Layer 3 of a small transformer language model trained on English Wikipedia (8 layers, counted from 0, width 64).
A neuron's activation on a vector x is ReLU(weights . x + bias), where the dot is the dot product.

Input weights of the MLP neurons that the questions are about. A number n stands for (n - 500) times 0.0014.
n3 (bias -0.030): 473,287,478,620,405,343,732,424,365,558,552,530,448,404,476,337,537,254,594,351,606,318,403,721,518,409,386,348,564,454,657,726,587,467,660,732,482,423,505,77,449,684,696,395,374,447,422,209,568,648,683,571,556,405,652,559,502,517,300,435,910,977,316,647
n24 (bias -0.020): 700,575,556,199,547,338,560,491,377,432,321,225,383,624,273,507,480,368,546,600,669,513,577,479,335,657,543,605,730,712,403,377,481,635,682,451,419,782,465,612,613,468,590,670,473,478,511,379,279,468,683,532,468,361,446,396,307,670,552,494,482,415,485,326
n33 (bias -0.023): 458,424,661,380,361,347,708,157,494,500,389,565,627,580,584,472,486,641,461,506,557,427,630,491,572,621,365,478,359,379,469,452,638,531,535,269,540,584,496,437,305,506,505,227,617,451,484,668,464,240,533,573,619,518,596,668,620,429,634,614,389,741,298,752
n49 (bias -0.031): 406,424,278,245,552,585,473,601,323,305,348,606,373,467,440,572,616,320,358,547,492,521,563,560,529,634,467,617,458,529,435,534,636,555,532,611,491,629,446,313,477,464,559,397,425,383,546,528,621,611,755,428,602,443,490,634,632,883,363,525,484,655,453,553
n51 (bias -0.027): 670,645,383,569,585,351,529,415,280,690,690,455,561,437,550,553,489,337,370,360,776,411,244,570,559,371,590,482,622,531,432,522,639,620,485,243,433,687,496,480,558,540,630,484,425,487,427,531,347,392,497,508,325,465,559,660,410,566,445,521,510,610,552,455
n62 (bias -0.035): 668,698,335,405,566,386,558,398,548,483,758,544,610,479,538,415,639,506,399,420,527,441,311,430,400,559,545,464,438,435,685,402,492,385,478,517,604,798,553,544,545,434,547,550,566,807,335,368,411,265,373,571,597,553,546,552,424,659,324,557,394,350,612,742
n63 (bias -0.012): 650,477,434,490,366,709,420,662,676,582,462,613,602,325,171,644,498,526,363,537,397,499,646,260,442,432,497,560,505,494,520,410,454,635,604,356,655,558,497,581,538,655,402,355,594,370,421,494,464,347,330,658,346,664,526,262,423,505,613,311,619,497,626,668
n73 (bias -0.035): 260,506,546,309,499,562,649,682,267,438,487,737,377,454,480,607,639,393,401,193,333,500,419,619,335,720,608,568,513,428,541,359,498,521,443,291,579,398,516,437,460,320,639,200,581,368,892,568,673,657,504,532,796,382,616,663,529,449,489,547,684,508,537,575
n101 (bias -0.048): 507,648,274,464,481,610,436,523,503,308,610,410,292,705,386,311,687,427,211,318,546,501,730,581,510,345,396,621,330,666,541,395,842,679,616,374,633,799,636,678,808,717,529,406,546,570,364,245,542,620,458,415,612,392,424,322,362,615,569,416,402,432,605,442
n108 (bias -0.001): 723,422,461,220,538,507,542,396,510,589,451,460,366,364,368,287,495,459,446,646,401,458,761,352,500,535,736,514,445,587,480,499,688,509,347,428,660,607,305,464,312,357,443,677,734,412,504,652,631,329,752,682,603,603,645,647,486,652,373,393,449,448,557,477
n142 (bias -0.021): 676,538,440,504,574,638,677,354,689,505,575,743,549,541,328,325,480,465,572,475,523,230,429,404,515,541,595,595,782,361,586,644,661,192,471,486,377,460,549,607,276,393,563,306,429,305,485,440,516,567,635,521,501,374,396,646,591,547,388,389,642,490,434,369
n156 (bias -0.003): 549,406,527,530,564,548,444,504,503,394,378,531,608,506,412,634,425,416,450,523,765,511,487,593,330,480,441,523,657,455,424,466,443,564,476,478,459,425,392,386,514,571,737,502,545,392,583,508,344,650,669,486,404,518,499,542,341,565,524,737,407,371,534,394
n157 (bias -0.011): 598,302,501,730,157,578,733,510,328,300,495,410,403,446,529,473,473,622,453,529,300,653,382,539,583,351,296,265,597,568,559,592,477,572,556,484,470,547,453,544,535,589,403,596,440,374,364,651,627,572,473,405,535,509,669,643,507,560,637,477,543,454,682,628
n176 (bias -0.025): 751,637,425,466,455,784,513,530,552,364,503,456,301,411,405,493,508,443,356,503,471,654,527,368,674,621,766,357,677,477,463,456,537,383,460,497,555,361,141,463,538,579,427,536,553,588,530,581,523,341,359,592,503,540,794,524,616,324,511,561,533,228,557,518
n186 (bias -0.017): 448,654,712,356,634,675,489,591,576,428,392,379,478,772,405,543,561,328,311,535,245,394,721,573,482,502,515,429,552,384,375,194,589,542,484,498,547,559,523,507,736,521,419,596,555,574,514,411,369,457,550,226,479,513,462,426,248,741,623,636,589,438,807,426
n210 (bias -0.014): 485,319,643,343,492,408,462,332,458,388,613,503,603,298,361,523,477,511,514,556,631,638,549,223,637,400,538,574,425,510,491,409,548,658,294,335,421,382,450,686,548,529,468,348,558,272,446,616,892,504,587,754,557,373,682,500,630,311,648,714,590,336,612,564
n237 (bias -0.018): 577,541,723,570,514,497,578,464,551,603,521,625,364,452,351,518,696,461,315,551,430,620,514,671,595,372,394,450,539,400,491,300,543,622,502,608,493,392,493,407,122,556,558,454,382,497,396,448,664,635,530,725,617,563,613,312,530,375,460,613,377,405,669,456
n245 (bias -0.026): 440,427,534,470,743,577,553,366,460,410,481,517,574,445,470,463,438,386,416,354,465,288,501,296,734,590,416,528,640,523,453,280,484,587,706,418,622,13,734,287,548,529,517,592,661,529,381,569,616,377,725,371,547,515,540,536,463,524,492,798,541,311,424,512
n250 (bias -0.018): 548,585,585,289,621,684,583,552,587,396,594,268,471,527,460,461,732,566,594,698,234,500,839,371,440,480,517,490,538,470,213,327,458,628,761,531,531,484,246,380,514,576,558,558,525,665,502,704,422,321,653,245,249,447,389,394,563,599,626,385,653,535,491,559
n259 (bias -0.029): 314,599,386,680,508,638,451,674,549,498,307,783,481,584,362,779,367,499,539,385,510,532,337,366,390,445,365,619,390,667,373,360,216,562,334,639,528,469,689,346,593,684,379,224,585,654,556,614,427,720,354,520,479,719,703,674,285,527,582,507,382,406,368,615
n272 (bias -0.056): 442,494,449,367,523,483,668,461,461,421,430,431,511,626,655,366,595,242,300,457,431,448,522,660,475,379,427,387,538,802,481,532,472,560,762,515,586,593,448,834,437,496,771,331,318,504,646,430,263,535,459,414,556,341,501,525,314,711,673,570,503,469,571,342
n284 (bias 0.001): 514,512,510,595,641,531,553,393,368,559,531,522,615,467,459,522,582,350,426,338,418,504,438,537,465,449,588,450,476,397,528,401,447,343,504,245,540,474,501,514,283,499,518,597,532,391,621,555,535,625,576,501,534,571,493,468,515,486,530,633,615,482,647,451
n291 (bias -0.026): 242,505,508,545,642,347,693,444,342,401,408,433,598,507,355,529,744,614,575,463,573,548,410,450,364,169,534,615,471,545,579,524,433,681,317,424,482,567,538,650,626,626,608,444,223,278,528,393,598,626,689,430,648,259,479,684,314,614,454,626,364,475,484,622
n303 (bias -0.003): 635,502,604,362,620,860,526,471,513,567,458,580,420,711,421,366,496,527,407,190,748,324,427,491,500,524,503,767,589,344,529,324,381,325,537,392,811,466,552,357,449,494,682,613,405,444,329,496,285,511,467,509,506,384,433,596,492,677,250,626,515,540,535,629
n318 (bias -0.032): 486,600,312,732,583,450,426,623,524,367,620,510,631,643,513,408,542,642,541,508,271,441,570,533,471,534,599,240,532,460,537,259,505,420,653,545,272,376,341,626,505,620,314,490,310,651,459,305,359,735,527,611,398,461,552,449,246,539,758,511,563,607,530,456

Each question shows a token from some text and the vector x that enters the MLP there. A number n stands for (n - 500) times 0.0069.

"ate": 701,429,450,532,515,486,458,394,734,548,581,493,596,823,572,495,462,370,642,469,372,683,521,755,456,792,479,404,162,468,415,511,397,692,338,498,665,430,547,450,325,269,374,568,409,344,663,225,363,375,504,671,465,410,523,617,740,386,325,434,573,351,525,654
The most active neuron and its activation: n33, at about 1

" border": 591,380,406,730,366,547,513,607,645,538,498,456,613,727,517,539,436,327,784,512,355,665,508,600,438,699,429,504,132,559,343,556,350,812,456,486,624,380,473,521,478,486,353,658,464,340,461,329,386,485,632,445,495,594,173,642,704,269,208,484,468,361,687,594
Which two neurons fire most, strongest first? n157, n259

" from": 577,382,518,583,474,615,447,497,688,666,587,514,564,749,617,616,399,357,758,316,416,692,465,603,476,709,509,488,129,595,384,573,503,780,254,639,647,337,493,509,372,424,464,549,339,362,507,226,371,404,549,479,464,506,254,483,649,193,372,430,497,533,733,540
Which of these neurons fires most? n237

"ly": 530,392,442,680,498,588,423,382,673,648,642,412,542,774,481,599,445,386,607,357,290,588,530,464,579,764,529,594,209,463,367,682,380,732,224,572,508,329,564,545,417,375,380,615,315,367,651,313,603,416,764,471,421,405,382,602,723,303,449,293,482,401,674,600
The most active neuron and its activation: n210, at about 0.92

" Act": 505,365,343,685,458,607,410,518,723,566,427,381,611,756,704,664,465,448,683,526,264,711,355,584,446,655,535,522,340,533,368,652,414,816,460,515,640,288,570,652,371,493,363,665,399,447,485,418,361,308,542,455,386,478,286,537,773,390,327,441,358,210,549,638
The most active neuron and its activation: n250, at about 0.39

"cal": 567,483,548,561,387,443,440,400,591,601,643,500,556,698,541,706,478,348,718,380,311,561,521,669,476,722,372,584,184,374,324,555,268,726,402,608,670,305,526,457,520,331,427,520,354,337,565,378,518,465,801,621,394,490,307,607,743,317,368,275,486,410,667,697
The most active neuron and its activation: n73, at about 0.84

" se": 613,463,349,766,537,515,378,617,567,417,573,470,521,835,544,656,272,307,659,589,317,525,385,509,460,674,439,597,192,460,327,628,370,862,335,576,654,387,619,644,478,447,320,560,381,270,528,264,532,547,579,465,391,544,253,630,679,439,438,441,471,451,501,606
Which of these neurons fires most? n259

",": 607,433,432,642,453,632,336,438,589,582,647,399,624,706,625,671,374,310,706,279,329,692,592,478,445,691,611,675,159,470,322,733,403,799,396,489,635,314,488,544,467,412,448,657,364,358,448,432,369,457,659,492,432,462,380,597,582,245,480,257,427,461,717,483
Which three neurons fire most, strongest first? n250, n63, n284

"mad": 706,549,451,733,467,620,516,417,652,637,622,463,686,697,461,602,286,395,679,509,291,583,372,515,438,830,331,665,205,403,390,565,278,833,450,472,685,357,544,448,394,474,476,547,422,379,517,332,635,288,706,444,419,504,275,522,650,417,269,443,401,399,542,578
Which of these neurons fires most? n245

"rib": 542,462,486,582,541,485,393,467,671,357,499,539,498,780,590,616,481,360,680,482,418,521,593,571,539,928,392,547,239,281,312,602,402,800,235,527,615,329,622,521,356,402,314,564,457,425,449,355,579,371,699,526,524,367,487,466,816,478,202,502,512,440,522,577
The most active neuron and its activation: n49, at about 1.4

" also": 529,368,287,480,446,607,427,542,690,629,485,475,444,826,600,656,413,228,575,351,279,536,397,632,571,798,421,599,356,606,414,601,377,778,266,486,600,311,677,451,493,397,348,698,364,445,611,258,542,279,546,367,497,482,421,581,603,432,385,423,601,507,735,597
Which three neurons fire most, strongest first? n186, n73, n245

"hood": 633,458,507,773,360,530,438,463,711,542,526,428,571,741,491,622,359,414,771,369,318,493,477,591,549,919,534,585,164,445,353,609,481,648,298,531,575,506,415,474,436,511,523,501,400,377,632,386,484,423,496,484,421,509,333,688,689,236,239,386,449,247,642,681
Which two neurons fire most, strongest first? n176, n259

"ic": 638,430,586,703,397,539,343,370,670,549,572,460,545,739,569,688,419,281,703,403,426,590,544,548,544,744,472,634,177,295,379,590,422,730,274,565,691,289,492,510,473,251,438,586,301,429,657,391,611,455,594,557,486,473,247,487,657,267,412,420,493,334,614,689
Which of these neurons fires most? n210

"ulated": 595,477,402,685,343,680,517,342,625,614,657,443,520,722,578,598,367,394,639,476,343,711,559,554,550,767,486,616,161,477,470,584,356,775,234,508,583,339,555,525,409,294,325,599,307,370,524,346,468,419,715,500,467,395,187,528,683,359,408,573,529,344,623,652
Which two neurons fire most, strongest first? n210, n284

" In": 553,405,366,562,538,541,466,379,715,452,543,542,620,838,649,565,550,313,715,431,346,620,327,622,502,658,390,594,199,683,380,635,419,723,304,592,679,381,578,643,467,476,554,594,276,344,543,312,335,317,597,374,567,300,440,492,559,372,304,574,435,509,711,413
Which of these neurons fires most? n272

"000": 810,417,426,702,379,439,374,418,576,624,745,433,576,755,616,702,495,298,661,477,340,568,501,645,480,616,417,535,245,595,292,523,289,713,368,546,636,381,380,487,673,315,477,730,254,369,500,354,433,380,561,480,524,448,225,674,646,446,361,436,477,403,644,549
Which of these neurons fires most? n51

"'": 422,438,452,639,421,610,394,356,700,540,653,621,542,892,572,725,390,269,732,491,238,644,605,622,497,610,497,503,254,540,518,760,448,697,405,481,591,392,393,395,327,342,567,538,320,421,690,330,437,348,605,472,457,491,328,452,620,380,319,330,587,410,505,608
Which two neurons fire most, strongest first? n3, n250

" was": 561,421,400,668,478,539,440,450,799,629,634,392,636,732,483,627,153,277,625,443,264,591,532,583,576,788,493,590,248,546,421,639,436,875,230,537,555,375,570,471,414,484,437,598,452,447,567,362,487,339,622,454,493,415,225,487,552,374,335,335,438,587,644,563
Which three neurons fire most, strongest first? n63, n186, n108

"ed": 551,525,407,608,330,654,479,428,618,606,678,539,539,721,559,669,493,317,684,477,241,546,490,444,595,871,496,554,261,472,420,678,479,721,279,682,601,244,438,366,254,330,419,524,430,408,595,401,463,345,731,552,464,349,262,531,712,405,386,403,481,404,629,617
Which two neurons fire most, strongest first? n142, n108

" and": 534,472,423,620,452,673,318,522,596,589,641,360,549,733,605,693,384,283,619,196,404,693,527,543,488,767,548,706,290,606,403,640,332,860,471,581,532,269,542,600,346,435,466,491,253,339,506,343,498,388,622,498,476,429,348,584,570,340,358,322,501,409,721,532
The most active neuron and its activation: n73, at about 0.55

"ile": 596,365,429,728,367,603,352,326,668,600,607,510,553,741,621,584,408,431,639,482,365,645,487,543,548,784,366,725,150,358,405,634,371,750,371,473,656,292,548,644,366,389,408,522,306,349,593,347,603,368,677,454,394,489,285,522,630,410,398,525,533,309,545,706
Which of these neurons fires most? n210

" suggest": 482,466,259,710,458,518,474,442,757,584,582,516,479,789,533,693,437,394,703,413,298,589,370,432,565,880,478,517,287,521,402,590,325,825,383,467,565,304,539,630,420,535,462,782,403,450,532,412,441,338,610,467,464,372,198,435,654,442,284,387,601,437,582,444
Which of these neurons fires most? n245

" March": 675,350,367,632,313,511,346,466,735,596,640,547,714,765,647,586,422,321,722,476,340,610,202,623,419,754,482,536,299,594,276,559,454,717,321,540,648,502,507,662,450,493,396,773,506,396,504,376,315,300,544,461,401,383,466,537,665,438,279,420,398,412,558,527
Which of these neurons fires most? n62

"van": 637,516,467,711,429,491,437,440,570,508,753,432,657,745,582,739,378,216,665,533,292,548,526,385,417,809,468,634,319,355,427,549,267,807,385,579,664,303,523,489,400,382,395,548,418,273,623,405,511,373,717,381,517,525,327,497,703,448,339,448,412,407,528,617
Which three neurons fire most, strongest first? n245, n250, n284

" committed": 529,492,373,693,475,562,499,335,711,608,695,423,578,837,550,559,298,501,731,402,381,531,524,610,649,791,453,579,320,519,397,589,350,844,328,525,507,227,479,494,430,371,369,537,406,384,543,337,493,460,580,496,526,473,59,496,581,398,297,485,528,405,701,487
Which three neurons fire most, strongest first? n245, n142, n303